Layer 5 of a small transformer language model trained on English Wikipedia (15 layers, counted from 0, width 96).
A neuron's activation on a vector x is squared ReLU(weights . x), where the dot is the dot product.

Input weights of the MLP neurons that the questions are about. A number n stands for (n - 500) times 0.0026.
n10: 410 660 422 666 558 349 626 543 455 474 731 780 409 513 414 484 349 585 604 300 648 721 412 264 382 532 308 611 317 479 521 460 526 541 821 491 475 254 447 491 714 394 484 258 581 352 428 410 302 655 672 249 568 637 661 557 480 745 575 411 315 696 573 894 179 659 373 481 647 504 641 567 389 555 338 349 518 620 572 453 548 576 619 539 311 453 411 395 513 629 551 463 496 420 294 302
n37: 398 646 226 639 549 460 570 608 522 488 732 485 552 484 507 379 444 196 462 512 707 580 398 500 500 595 414 579 456 462 692 604 484 574 586 592 306 586 358 508 592 141 618 656 473 437 488 450 581 670 675 602 595 480 575 184 545 528 358 485 508 481 583 784 428 359 485 424 558 722 595 594 722 858 404 387 512 590 519 617 463 686 291 550 319 504 431 224 563 610 651 515 644 504 469 589
n56: 609 279 504 438 601 511 682 665 411 434 407 482 384 488 260 392 564 222 496 395 592 665 374 522 419 532 287 543 710 415 514 157 682 411 558 415 362 629 593 473 443 511 335 417 440 605 341 357 681 685 524 582 577 534 556 508 532 316 607 467 476 774 809 488 411 601 570 626 636 488 444 643 399 500 663 613 527 687 515 246 412 481 396 643 369 549 563 500 526 540 492 395 573 399 614 578
n65: 594 662 453 365 531 475 493 249 332 821 492 500 627 526 534 632 726 539 430 418 460 395 607 524 563 788 507 562 295 641 469 581 641 589 405 533 439 524 623 640 452 758 480 504 561 497 386 477 560 649 554 703 577 658 447 644 459 529 606 390 523 602 666 463 503 324 560 453 489 493 497 483 363 776 568 597 347 819 479 457 338 646 255 438 428 350 567 618 525 685 500 448 490 497 521 493
n69: 663 510 680 548 463 722 378 873 614 574 500 558 500 633 897 449 386 414 769 490 851 491 696 519 564 460 591 569 354 378 399 407 326 627 369 363 405 276 644 431 554 418 404 305 510 435 434 323 528 794 380 685 714 342 458 471 303 604 336 854 445 351 351 583 483 510 627 541 655 643 240 367 318 419 702 594 172 781 665 386 312 410 377 552 656 568 485 378 837 607 310 702 477 362 289 476
n75: 466 698 228 481 557 470 636 670 528 578 477 547 545 639 560 455 516 390 721 312 723 451 327 647 625 447 487 468 796 632 561 448 521 640 550 643 575 665 378 617 586 520 496 438 643 461 621 647 525 695 524 544 496 744 496 353 423 420 644 321 713 283 580 664 504 226 550 473 550 457 464 621 696 450 486 238 732 534 661 789 401 262 196 619 274 675 645 409 585 459 446 217 394 676 562 230
n78: 416 399 580 626 338 350 350 391 547 546 575 218 587 358 684 238 368 406 914 660 641 514 482 677 561 505 411 538 697 680 777 205 136 444 378 444 588 618 377 490 626 349 536 453 441 433 710 432 690 720 449 298 362 79 556 348 600 473 403 784 516 413 669 262 527 649 363 61 544 510 728 523 164 475 357 649 428 589 325 456 375 559 334 738 265 353 593 809 500 409 447 714 418 394 471 358
n92: 595 336 665 269 640 587 433 558 418 472 360 684 306 399 515 492 395 443 328 553 404 400 423 458 472 226 590 387 280 296 443 367 433 672 453 653 477 376 435 553 652 526 709 442 430 427 225 712 469 619 735 467 346 543 589 331 500 636 296 663 496 584 417 359 406 516 500 572 527 687 378 620 661 445 439 573 443 574 291 488 463 325 333 347 459 595 787 335 484 302 555 349 573 639 269 407
n112: 546 588 682 707 513 293 729 550 435 364 416 598 592 271 344 439 565 405 580 254 560 584 432 672 230 409 414 487 347 647 583 365 229 418 587 444 446 583 391 374 551 483 483 400 509 623 442 447 670 624 598 571 733 687 639 691 749 670 460 473 323 646 404 784 321 482 536 293 857 293 491 470 517 636 515 637 259 409 930 654 402 392 315 719 462 615 491 411 294 588 187 618 752 589 232 482
n113: 492 529 559 478 564 587 511 633 560 468 559 617 541 572 634 474 515 532 641 687 420 466 602 189 692 698 703 241 428 512 398 464 737 303 708 548 519 433 480 480 783 358 690 541 410 682 434 512 454 610 299 508 562 602 643 624 702 642 412 716 599 466 319 480 579 253 546 415 519 763 559 373 471 395 739 508 500 680 427 535 324 481 605 333 545 410 524 676 520 549 403 372 367 362 431 747
n114: 530 550 268 505 500 440 564 446 476 396 655 567 608 374 504 516 693 740 709 733 577 619 398 553 660 642 765 549 427 765 533 162 466 424 481 630 688 464 509 105 728 444 802 460 479 550 371 536 529 496 535 509 539 572 570 500 452 604 475 267 464 356 538 530 542 639 508 327 301 387 508 473 594 592 917 552 329 534 326 500 290 366 417 385 416 426 342 815 696 414 455 407 619 665 488 242
n119: 565 283 515 306 292 384 334 259 382 491 475 552 366 235 368 575 286 604 464 337 373 702 620 219 373 379 491 345 631 514 420 410 468 535 344 306 482 315 395 344 444 650 555 447 450 547 446 315 527 690 67 409 599 482 572 971 310 714 581 691 476 581 569 434 306 671 690 445 468 462 427 462 320 335 659 343 653 633 640 555 535 682 277 458 282 798 701 585 537 295 599 544 500 367 766 486
n124: 356 431 411 591 614 428 643 441 640 544 318 299 538 544 462 421 388 477 514 470 544 650 731 358 460 689 614 583 431 500 324 643 536 408 575 239 241 740 656 452 551 332 595 489 628 497 472 553 405 482 590 459 503 439 572 496 462 230 528 489 451 263 525 555 546 686 655 454 317 607 641 503 380 571 552 597 355 643 697 457 299 450 631 432 440 610 500 537 410 483 334 627 378 540 482 715
n152: 573 625 522 349 423 277 466 629 377 529 726 598 635 492 523 562 519 511 609 454 266 590 369 597 393 602 464 751 533 547 345 731 642 508 544 682 576 523 412 715 672 561 312 281 560 697 611 368 583 642 320 307 575 440 430 537 442 595 524 202 623 386 427 619 507 568 306 504 741 409 647 493 612 484 634 433 358 167 840 468 575 452 297 515 326 302 542 438 500 625 651 624 562 683 476 381
n171: 444 440 734 409 435 330 528 503 529 365 419 636 747 358 632 226 461 338 482 554 408 485 500 688 129 579 803 579 233 390 334 615 745 639 575 412 634 364 321 504 447 543 596 539 425 655 445 488 382 553 654 289 528 478 474 416 475 432 485 404 622 434 590 596 671 609 316 318 581 682 556 420 531 545 537 543 578 765 533 433 451 430 600 588 555 492 633 577 451 489 512 579 631 545 427 585
n180: 625 332 348 660 380 561 557 482 377 479 470 451 624 442 554 570 546 663 379 425 512 547 526 601 693 445 652 689 672 677 725 661 330 489 728 479 229 562 271 508 541 761 611 445 364 581 536 262 512 427 601 361 433 677 553 475 515 522 480 488 695 543 686 628 298 601 623 526 595 558 285 593 489 348 362 650 554 484 354 724 775 377 309 584 208 491 822 393 415 601 569 635 578 676 551 468
n193: 588 375 590 518 122 669 528 481 659 551 486 410 588 457 540 665 722 681 630 582 662 719 621 435 445 847 512 472 296 418 681 727 559 480 439 376 525 340 387 479 313 592 726 636 670 595 558 689 590 508 259 618 372 483 456 684 500 397 496 455 456 402 425 658 599 538 558 320 758 668 563 546 473 629 361 660 470 612 611 670 512 409 496 701 487 573 487 214 555 257 397 873 439 612 500 516
n202: 417 726 688 468 572 647 697 595 690 568 509 772 621 338 302 412 595 523 677 431 394 439 655 785 343 561 558 468 233 647 428 624 479 492 310 385 665 409 466 432 500 571 550 565 566 528 533 706 602 483 469 500 655 442 72 704 623 523 374 844 596 581 400 627 701 388 291 549 447 521 293 588 411 607 569 448 526 537 594 384 422 414 742 312 513 327 686 615 366 540 656 544 456 554 524 480
n211: 551 520 605 438 361 331 443 560 713 486 490 696 713 328 460 554 469 437 875 611 756 695 452 590 581 466 820 679 287 313 643 400 406 230 585 849 675 451 529 605 500 460 730 227 393 516 849 407 276 561 543 466 535 449 455 486 580 665 409 316 622 382 406 600 449 780 564 354 253 567 461 375 422 384 443 413 345 565 459 574 474 546 307 213 422 367 360 695 523 545 365 509 789 850 696 619
n234: 263 559 641 551 654 709 364 577 520 643 518 453 574 236 564 602 560 557 541 667 689 447 559 268 560 344 550 415 246 603 658 608 428 796 755 574 558 617 417 708 899 536 546 549 752 749 313 438 529 513 531 363 386 424 691 327 516 615 521 304 478 332 394 716 554 555 434 618 541 343 445 535 355 508 523 697 421 223 285 429 579 684 500 439 669 440 482 444 492 353 500 670 713 469 393 334
n263: 576 157 391 452 521 387 384 421 438 548 247 480 513 622 672 604 582 445 598 185 316 521 520 346 718 736 349 587 515 627 521 522 413 541 516 478 543 514 702 470 702 400 378 417 399 430 557 641 390 667 503 481 524 457 487 707 386 379 592 411 534 609 518 463 487 457 539 481 348 791 459 644 527 231 556 590 538 489 489 475 534 436 504 493 454 713 594 404 591 664 717 420 402 383 344 745
n277: 580 478 441 663 545 385 508 469 292 340 268 637 670 405 680 573 388 485 488 474 899 684 520 630 564 801 768 431 449 516 666 461 364 572 362 375 612 781 291 764 701 592 693 372 517 504 413 646 393 606 621 337 790 370 335 461 383 596 405 620 451 471 487 431 435 492 591 641 500 834 382 488 719 274 687 539 592 412 442 655 591 529 500 626 465 293 360 440 572 345 459 383 455 465 426 703
n290: 504 283 357 632 436 437 622 666 601 623 591 558 586 450 222 717 597 420 719 247 477 379 376 658 645 379 487 521 523 539 602 695 331 555 447 600 456 538 257 623 351 614 516 667 672 410 810 589 400 785 352 546 714 328 712 550 216 685 569 500 528 543 464 419 431 372 339 653 374 272 496 389 594 399 809 569 583 161 348 557 525 312 194 500 388 529 684 337 496 658 681 559 526 660 600 757
n299: 308 505 696 298 307 379 551 394 466 701 404 504 692 445 441 491 365 388 431 680 350 569 371 397 455 327 549 534 767 635 247 687 585 449 809 902 557 355 634 646 794 649 504 588 704 680 342 533 718 612 525 560 496 673 442 495 602 532 474 386 430 634 607 464 565 669 688 870 579 482 567 628 483 584 377 518 597 606 413 376 525 381 799 258 556 320 787 600 410 427 500 491 306 624 775 333
n310: 511 573 430 339 544 296 525 588 442 594 698 504 628 575 453 577 667 559 500 512 344 541 650 666 262 625 374 361 426 541 445 723 565 231 510 476 447 358 587 645 601 763 409 612 561 552 541 565 523 693 564 720 553 508 540 344 522 410 440 643 468 727 331 637 706 619 477 413 403 650 353 440 344 466 508 528 262 390 369 561 532 458 576 237 725 605 448 457 681 596 718 705 333 319 605 492
n321: 550 531 689 445 532 466 524 443 496 936 302 570 823 337 834 263 662 496 565 656 577 447 387 294 334 557 512 548 538 745 412 551 294 512 630 603 479 305 362 620 636 516 424 552 571 479 467 381 827 475 644 531 771 521 667 449 408 455 635 516 588 435 651 739 611 371 586 833 390 410 477 423 647 347 644 478 474 317 496 583 559 401 442 489 667 477 483 730 546 302 590 428 540 426 459 373
n329: 608 453 263 482 546 427 394 507 462 401 427 668 546 434 168 581 477 439 403 388 357 442 653 299 598 441 372 519 647 355 454 709 415 420 548 377 607 641 326 574 622 473 493 538 544 456 764 525 535 834 489 395 496 724 657 455 665 616 449 504 529 414 468 602 496 296 587 366 476 488 320 496 507 238 687 222 334 416 488 432 789 425 251 743 546 513 537 250 363 446 242 385 442 370 618 543
n344: 282 303 434 405 496 633 465 564 508 508 376 588 431 513 297 650 636 730 576 436 550 724 630 548 454 470 733 504 475 347 539 504 628 543 402 807 528 665 674 336 734 524 515 251 198 535 561 435 613 570 401 384 542 697 486 257 473 500 424 460 664 224 381 739 481 492 710 540 609 377 639 694 332 316 741 232 590 504 548 439 469 549 638 515 340 563 440 618 492 417 412 594 317 508 629 172
n349: 830 678 123 353 611 444 524 433 598 500 606 580 545 439 520 603 545 442 662 562 666 500 404 665 220 640 406 603 696 341 401 373 384 545 641 632 652 541 145 540 552 704 492 424 381 453 433 667 571 672 353 330 512 521 474 561 745 519 780 297 873 446 659 714 480 457 445 712 697 513 592 369 512 547 367 429 567 568 769 356 588 424 297 675 468 383 491 338 621 272 670 557 417 536 563 323
n351: 414 296 268 554 253 734 492 743 647 625 636 451 543 312 527 418 280 467 705 559 620 492 299 559 325 406 788 652 550 572 868 500 484 543 522 504 730 554 508 308 471 317 437 428 630 500 396 521 460 451 428 415 386 606 287 512 231 493 508 396 496 655 594 550 738 386 456 390 664 571 660 647 617 601 405 504 644 565 288 439 508 601 363 459 393 402 606 429 553 681 417 348 433 334 684 656
n360: 395 398 856 659 425 689 393 508 401 446 416 512 538 375 546 751 360 488 534 441 504 394 549 538 273 642 535 429 274 355 387 723 745 789 484 683 612 438 113 504 770 637 301 455 556 639 359 633 368 636 549 364 447 192 451 762 517 342 649 620 422 458 517 433 452 443 440 631 474 428 341 307 262 392 321 703 459 470 479 478 622 289 294 401 564 671 631 736 574 214 323 525 627 573 513 453
n362: 224 457 276 554 641 549 395 573 538 618 663 459 535 350 492 312 580 584 690 721 568 418 562 449 609 598 668 406 599 613 782 509 469 538 399 837 592 470 730 623 757 492 703 649 226 264 286 467 400 500 554 403 450 566 500 623 733 512 500 798 743 548 790 686 407 269 465 557 587 376 521 348 434 690 485 178 560 513 413 773 458 632 342 411 397 553 398 459 612 513 538 611 319 809 417 273

Each question shows a token from some text and the vector x that enters the MLP there. A number n stands for (n - 500) times 0.011.

" Ho": 596 551 572 643 517 526 447 484 414 517 508 197 472 646 506 392 531 499 295 546 497 508 386 471 587 402 549 596 402 297 288 405 513 481 476 381 656 554 523 369 509 477 469 618 545 490 612 505 353 599 501 484 518 502 431 516 369 707 585 306 562 474 519 493 442 608 395 592 458 414 413 463 545 580 356 420 582 379 605 540 565 530 547 465 490 526 385 368 487 560 609 502 442 470 437 442
Which three neurons fire most, strongest first? n10, n152, n349

"y": 591 498 724 556 499 517 643 565 571 439 509 215 351 599 461 345 608 381 445 483 414 530 354 380 589 558 586 543 456 468 546 461 655 496 409 404 446 499 699 334 373 529 440 471 435 471 504 478 462 389 552 633 430 511 444 536 555 389 411 439 494 503 432 310 598 501 536 496 339 517 565 390 611 454 340 499 565 429 401 503 624 588 445 606 452 419 401 496 424 503 632 416 596 479 501 503
Which of these neurons fires most? n56

"om": 594 630 534 585 500 517 504 565 524 484 576 151 488 640 483 443 421 475 382 408 487 460 323 375 551 493 524 596 379 366 532 574 638 597 431 402 615 472 649 448 417 470 410 447 327 523 627 493 446 448 549 449 419 366 481 391 480 613 550 559 455 520 499 331 438 386 594 663 452 468 369 370 515 473 386 526 596 564 393 547 545 459 447 385 604 524 324 553 490 593 497 466 549 441 426 392
The two highest activations, in order: n360, n69

" some": 522 536 607 566 405 589 742 482 585 594 576 543 371 606 589 494 724 508 436 453 430 494 440 559 397 346 440 485 446 587 588 428 478 487 510 388 559 559 577 348 365 453 462 526 323 759 517 309 531 500 369 409 540 506 386 532 436 502 657 494 435 679 524 413 506 461 518 504 350 518 392 494 534 536 577 458 523 375 430 669 657 585 535 580 506 556 460 586 516 514 665 582 499 443 511 448
Which three neurons fire most, strongest first? n119, n202, n56

"pi": 531 564 671 619 666 642 597 392 477 408 582 178 360 640 403 466 576 484 495 427 368 451 512 293 503 484 608 416 367 545 478 521 454 557 344 414 512 475 586 435 459 415 519 571 529 468 542 439 523 440 452 435 578 561 452 493 567 567 478 436 372 589 490 550 439 543 605 510 402 323 546 306 639 391 383 479 596 548 477 490 420 476 428 479 425 571 378 302 499 533 634 533 555 493 441 484
Which three neurons fire most, strongest first? n112, n119, n10

" broken": 518 666 546 544 657 499 814 387 441 546 555 407 385 612 528 474 675 455 301 601 374 522 471 422 466 442 389 623 494 420 563 457 441 476 400 473 626 530 434 395 486 611 425 587 356 671 576 462 379 556 559 546 429 541 447 514 502 443 720 484 383 509 436 461 504 567 618 463 455 465 443 449 639 564 403 397 634 558 452 560 605 598 469 632 617 443 515 382 477 534 597 480 568 458 405 481
The two highest activations, in order: n349, n37

"1": 560 526 639 587 485 518 488 503 365 454 470 447 481 708 531 504 715 492 413 570 499 442 251 442 642 508 469 342 550 421 482 381 553 686 480 432 554 487 528 348 429 522 369 666 440 386 622 433 477 362 490 454 430 310 485 474 535 678 538 419 443 602 426 396 594 441 548 610 538 477 521 364 576 474 430 607 644 401 529 573 590 578 449 517 679 415 417 434 520 577 504 557 431 468 472 377
The two highest activations, in order: n290, n234

"2": 470 528 616 541 563 510 520 469 388 492 479 532 422 667 593 335 739 451 325 580 393 476 526 417 599 464 536 437 593 359 520 544 438 653 568 537 668 584 549 266 404 408 473 450 497 484 660 504 516 286 554 448 555 498 422 559 594 680 595 513 413 612 547 404 542 468 489 648 539 620 562 351 521 466 350 435 605 444 584 454 671 580 468 559 602 530 428 548 451 556 536 597 522 431 520 421
Which of these neurons fires most? n321

" were": 467 527 658 572 442 456 638 361 470 592 684 456 529 527 502 440 634 485 421 507 442 356 542 458 595 355 467 575 520 501 579 317 491 475 445 511 477 637 524 444 408 554 541 531 480 847 565 482 437 460 492 610 448 490 223 484 505 473 575 439 518 643 517 411 572 674 513 501 395 566 470 347 525 616 401 460 457 438 571 422 720 547 541 449 433 500 455 408 515 624 561 545 537 403 448 385
The two highest activations, in order: n310, n65

" to": 419 593 616 536 599 508 650 534 485 507 588 433 325 648 532 447 640 446 368 452 467 511 411 440 635 423 480 460 532 435 603 380 540 504 462 467 555 445 589 315 493 392 489 604 379 787 475 417 454 449 451 605 492 464 435 540 530 566 470 400 631 606 562 307 539 574 566 560 420 612 582 429 583 637 336 294 526 387 511 537 599 550 520 468 440 567 385 394 559 629 432 452 457 405 363 470
The most active neuron and its activation: n37, at about 15

" Lo": 645 631 521 724 567 458 438 511 459 535 497 186 447 552 457 402 638 516 392 586 429 487 348 433 454 450 526 515 433 495 486 469 615 426 502 460 694 650 557 371 451 464 456 519 482 540 547 399 367 512 407 639 470 500 458 574 395 595 580 335 506 563 453 422 363 524 358 570 395 505 426 396 539 537 344 457 535 379 538 692 598 562 621 455 483 607 402 396 404 550 555 467 534 413 402 460
The most active neuron and its activation: n10, at about 0.24

"x": 592 602 537 619 485 511 520 376 582 473 504 213 515 666 515 555 522 400 521 541 468 407 376 449 455 338 582 652 497 510 530 601 636 577 614 453 556 540 565 484 353 501 443 542 370 445 640 371 400 406 484 448 412 559 448 474 578 461 612 648 520 546 480 505 314 505 657 655 378 496 549 407 539 463 338 423 717 496 560 553 502 515 530 434 427 490 327 533 478 443 545 490 578 345 472 349
Which of these neurons fires most? n180

"d": 489 407 471 662 633 643 525 478 546 385 737 192 309 636 461 418 503 403 394 571 362 441 446 461 510 452 553 502 439 430 490 552 513 636 385 477 550 507 627 442 491 488 360 507 449 498 619 501 511 448 526 456 442 624 390 475 554 583 555 467 488 363 439 502 479 630 644 503 455 470 412 276 531 565 348 433 583 492 401 619 545 402 435 514 569 533 368 451 557 443 552 361 463 444 412 403
Which of these neurons fires most? n362

" mounted": 584 560 620 472 562 463 801 382 511 523 568 433 438 682 482 532 650 462 369 535 385 282 433 454 576 342 544 601 411 439 553 392 395 431 489 423 580 521 561 426 349 483 395 571 387 612 631 417 395 423 534 484 406 428 414 599 547 535 538 603 353 538 333 451 520 447 623 550 532 455 403 508 611 533 451 413 429 566 488 568 636 526 389 456 556 483 492 287 588 447 565 522 530 417 455 405
The most active neuron and its activation: n92, at about 6.6

" be": 539 528 721 579 504 482 451 371 354 566 551 378 357 571 454 436 645 489 356 472 436 544 374 447 512 506 552 598 569 257 400 509 419 511 586 382 457 628 583 363 398 455 545 509 464 563 513 376 485 613 395 474 535 484 315 457 417 406 431 419 539 474 456 417 372 689 386 433 315 525 493 421 479 492 402 376 717 534 492 567 574 575 504 490 542 535 416 381 439 526 632 489 536 393 476 355
Which of these neurons fires most? n119

" ": 509 462 558 487 566 531 628 490 389 484 596 512 527 714 525 354 610 341 443 560 389 487 473 462 492 442 539 457 605 467 498 417 564 480 539 414 460 312 546 343 478 470 447 490 579 552 541 530 454 367 368 561 407 413 123 570 545 580 648 403 566 553 526 392 262 498 562 611 282 502 469 480 583 587 430 484 587 399 457 451 565 485 474 576 529 494 458 464 401 529 549 542 604 381 376 454
Which three neurons fire most, strongest first? n56, n263, n202

" Pu": 576 578 636 558 417 441 401 486 463 443 446 258 333 692 481 523 547 454 273 544 445 463 504 391 440 510 696 613 456 558 453 505 442 588 529 465 575 490 678 331 438 447 559 501 487 519 620 457 449 365 420 421 428 618 458 496 423 532 575 418 503 743 479 470 450 546 462 536 322 478 351 413 608 589 426 318 522 475 539 542 441 462 592 384 391 584 424 515 454 523 545 538 545 521 336 609
Which of these neurons fires most? n263

"os": 619 513 685 534 605 476 700 432 658 558 625 226 404 631 417 464 519 466 387 589 510 586 484 545 558 543 597 660 455 416 481 369 678 491 407 417 586 514 681 544 433 462 516 609 428 451 574 568 437 517 404 547 387 458 421 494 525 559 514 567 570 557 423 372 480 440 576 577 245 625 602 445 515 507 428 501 596 486 578 562 723 405 513 464 412 495 489 564 437 543 518 464 600 530 486 409
Which three neurons fire most, strongest first? n211, n124, n202

"\n": 415 645 564 524 508 499 680 459 463 565 518 550 371 828 548 356 575 421 355 509 526 620 415 389 542 454 636 401 599 411 571 511 486 654 473 437 601 563 523 437 451 388 570 554 417 515 568 493 387 529 322 505 380 517 513 424 538 542 455 457 457 381 569 361 390 418 463 628 431 538 464 392 629 701 419 476 591 551 614 554 730 600 518 517 418 490 517 463 533 605 553 487 539 595 548 578
The most active neuron and its activation: n37, at about 54

"on": 434 632 644 493 474 556 381 537 394 468 546 201 422 603 539 348 330 453 475 506 392 547 465 341 482 401 669 698 427 364 475 480 503 545 476 483 541 521 550 406 503 455 435 473 490 520 483 532 480 542 541 427 602 607 430 495 478 691 592 504 516 633 508 431 347 559 594 564 331 512 588 452 487 553 502 451 722 422 646 560 602 435 595 505 661 599 459 571 469 519 561 420 639 475 376 425
The two highest activations, in order: n10, n119

"ri": 535 552 601 508 534 614 293 597 522 498 687 141 529 643 414 524 516 422 349 365 383 474 415 469 424 354 701 616 326 445 479 521 601 536 464 438 580 531 511 518 546 466 587 620 481 540 632 513 464 463 436 480 523 569 430 520 443 591 643 455 522 455 452 490 366 572 526 709 399 467 488 465 600 498 458 541 579 446 525 573 524 692 548 521 541 595 377 434 400 490 591 539 542 535 415 502
The two highest activations, in order: n234, n290

"u": 621 681 635 704 488 589 373 502 638 280 629 237 333 657 472 566 463 414 378 608 444 414 477 426 499 417 692 644 422 456 469 525 474 666 523 424 545 391 610 469 415 380 454 448 427 450 550 553 528 520 426 522 487 425 501 485 503 540 538 592 565 531 487 464 458 550 515 580 305 407 415 375 471 591 457 491 647 515 506 551 536 497 603 568 473 589 392 493 484 343 486 560 540 538 584 458
Which of these neurons fires most? n360

" S": 576 650 527 608 474 454 450 429 557 560 530 198 454 672 575 453 624 544 396 506 468 456 471 497 393 447 513 546 468 305 482 346 545 494 569 478 631 529 522 505 574 509 466 406 372 526 554 481 499 435 453 454 388 468 378 510 537 531 581 340 497 564 392 282 434 448 583 633 313 571 481 376 608 706 389 565 668 355 552 601 452 645 574 516 492 523 520 527 416 493 579 493 549 337 548 493
The most active neuron and its activation: n349, at about 5.5

"ie": 667 567 706 475 545 653 634 513 527 519 498 168 373 619 557 433 523 355 508 487 355 538 385 502 598 508 599 636 514 461 440 464 484 595 587 440 579 648 562 439 342 461 477 598 479 579 512 567 470 500 516 653 487 499 470 454 463 514 549 507 505 537 533 493 488 570 569 483 342 357 474 335 536 405 373 535 586 494 505 609 633 557 582 637 364 626 498 456 385 406 661 561 501 402 563 419
Which of these neurons fires most? n56

"dr": 629 677 586 478 582 517 364 570 498 411 563 333 470 679 429 448 598 476 403 478 420 426 457 354 630 554 581 488 403 346 518 409 608 660 455 460 615 575 591 395 428 474 495 480 510 535 619 394 606 520 579 539 454 565 415 566 354 532 502 487 338 367 355 444 512 642 434 578 412 570 410 351 596 599 416 482 563 521 388 680 536 586 414 490 507 416 362 357 401 528 631 463 482 524 383 586
Which three neurons fire most, strongest first? n37, n92, n65

"lo": 616 547 572 620 664 474 541 497 473 443 643 233 415 484 411 537 638 455 494 525 493 403 410 389 590 464 629 528 481 475 354 517 619 387 413 419 608 572 559 343 431 470 490 567 410 477 548 476 415 434 496 615 341 471 491 490 423 615 492 614 488 537 578 352 409 610 406 617 422 477 560 381 669 445 453 409 501 540 431 601 662 461 543 455 702 457 362 422 390 589 641 482 584 498 445 363
The two highest activations, in order: n114, n362

" Vo": 676 525 623 593 564 428 374 435 569 480 500 157 491 639 336 525 510 392 288 662 537 443 490 423 485 435 589 496 458 379 474 470 521 347 461 479 515 533 587 376 386 496 442 470 447 478 602 462 493 422 391 442 518 572 500 507 391 570 567 487 468 681 345 501 366 480 444 621 431 454 431 409 551 657 371 446 536 466 660 509 534 397 651 488 484 536 490 464 360 585 496 526 605 480 391 423
Which of these neurons fires most? n112

",": 497 455 579 484 550 471 705 566 577 496 584 423 560 553 481 474 661 339 447 598 447 437 477 359 542 429 534 437 505 399 633 428 609 590 447 336 538 451 508 445 619 475 465 543 456 684 584 499 488 274 529 617 404 379 366 628 626 517 446 494 438 613 437 414 418 491 425 549 272 623 487 432 584 517 467 358 556 386 529 439 688 528 663 478 394 518 442 445 459 652 626 564 456 528 443 370
The most active neuron and its activation: n202, at about 25

"ph": 448 652 530 642 616 425 727 501 562 429 638 186 535 612 350 520 647 474 384 504 438 518 350 416 517 420 603 660 552 365 461 540 650 508 399 524 597 491 670 447 364 560 495 552 474 490 644 444 481 493 583 529 472 472 464 666 528 518 548 483 533 436 492 453 402 521 548 513 241 522 644 501 553 535 492 604 580 440 538 567 557 476 423 500 407 554 406 447 437 606 575 438 554 409 478 523
The two highest activations, in order: n290, n124

"od": 485 434 656 575 482 433 570 511 559 419 539 178 515 684 431 440 392 441 406 352 394 436 425 339 558 524 576 575 430 413 356 457 665 510 439 489 518 524 636 362 317 455 445 507 533 578 475 444 505 564 544 483 476 550 441 549 558 569 501 473 475 604 499 330 476 511 725 467 364 477 609 516 556 511 432 558 716 501 547 618 642 440 445 472 441 516 341 543 482 570 606 427 381 429 425 548
Which three neurons fire most, strongest first? n263, n124, n56

" |": 507 494 531 491 550 549 717 311 522 580 628 414 408 642 570 421 528 484 411 621 477 446 378 492 398 509 606 562 657 371 640 390 511 513 542 495 501 625 592 395 497 493 445 482 509 729 729 575 504 361 372 529 369 459 518 535 534 522 408 458 490 489 466 431 546 527 538 583 303 552 550 316 534 495 478 408 625 455 549 461 711 549 480 492 456 615 433 430 508 757 489 546 464 450 458 482
Which of these neurons fires most? n351

"|": 557 549 650 579 472 519 610 393 534 598 607 506 555 718 555 400 489 602 422 462 454 507 457 514 524 514 435 499 559 464 527 394 537 445 491 549 561 700 596 467 429 516 627 435 559 679 630 580 520 247 435 551 237 532 512 475 483 675 572 538 507 581 450 301 438 370 496 485 376 482 516 567 596 579 422 435 595 408 543 502 650 520 501 574 505 644 378 453 555 536 535 602 476 385 318 377
The two highest activations, in order: n193, n75

".": 464 586 622 511 595 476 702 350 569 601 597 460 596 641 414 343 649 393 396 616 578 496 393 558 479 448 519 597 586 332 557 384 611 526 582 438 578 603 543 375 529 458 477 616 483 575 535 532 428 383 292 595 337 475 444 626 523 561 485 572 445 448 370 422 566 576 526 468 222 561 450 354 524 503 497 407 488 531 564 579 614 471 489 483 335 498 375 467 629 612 501 481 508 545 481 494
Which of these neurons fires most? n211

"wi": 543 521 720 515 594 535 519 487 522 488 549 191 362 697 460 391 577 411 490 406 326 458 488 403 535 548 622 555 542 456 456 502 546 442 458 397 492 557 544 414 371 580 542 570 438 584 484 486 494 432 608 476 436 490 519 483 356 502 481 430 428 462 445 601 454 533 584 536 460 388 409 430 726 410 431 551 498 520 552 506 407 607 626 555 367 548 419 280 386 663 743 473 599 492 484 483
The two highest activations, in order: n124, n263

"s": 563 518 529 517 687 379 698 415 666 543 563 343 366 689 472 539 569 352 474 533 423 492 425 534 579 488 487 616 599 457 581 471 615 559 418 356 494 629 511 400 547 476 421 535 439 364 538 515 606 415 493 549 378 365 364 346 503 510 457 507 487 530 514 334 572 556 627 496 267 493 570 271 674 478 443 490 672 388 536 512 587 537 490 475 461 551 534 451 382 487 641 490 515 497 487 490
Which of these neurons fires most? n37

" my": 497 627 608 621 493 442 613 617 369 488 641 347 289 540 368 455 661 547 277 595 518 527 378 463 438 508 551 612 563 423 477 611 553 415 440 390 618 539 636 483 417 520 328 425 458 549 568 472 626 648 591 446 432 548 473 542 549 598 509 428 547 577 444 358 384 524 566 470 446 456 543 462 552 468 539 413 563 304 540 568 616 545 488 751 447 587 351 455 423 432 519 566 542 587 439 483
Which three neurons fire most, strongest first? n152, n112, n329

" ==": 497 508 668 614 500 575 618 421 463 459 590 462 506 696 445 452 518 420 382 460 515 502 473 435 553 328 636 619 525 259 573 444 531 603 584 485 582 353 539 395 409 412 333 560 563 559 548 498 431 397 299 528 399 433 686 500 579 507 578 499 511 558 539 368 591 542 399 518 384 523 394 330 568 608 578 425 634 604 585 548 597 623 416 540 491 529 424 427 562 506 644 599 625 539 497 621
The most active neuron and its activation: n290, at about 8.6

"ile": 584 553 672 483 663 592 739 421 497 485 582 250 367 636 492 455 516 427 377 542 450 580 309 410 642 500 542 698 438 484 456 447 555 473 501 433 583 531 655 482 343 451 545 631 493 484 673 488 379 558 520 524 481 468 427 633 501 442 466 523 450 412 409 453 518 525 555 465 266 393 532 449 487 429 431 453 581 564 520 436 690 538 395 490 348 538 456 481 547 505 624 488 528 468 504 365
Which of these neurons fires most? n124

" the": 453 561 539 500 466 551 699 503 373 480 638 463 428 659 532 385 642 568 282 563 622 594 376 475 431 508 665 479 606 394 603 476 480 527 433 457 537 507 598 390 541 498 497 557 458 783 604 545 470 463 613 499 372 508 518 540 492 498 486 538 581 774 424 410 501 604 562 527 262 577 453 472 691 456 414 502 596 467 517 513 508 476 443 568 403 594 480 560 555 487 591 603 486 391 392 442
Which of these neurons fires most? n180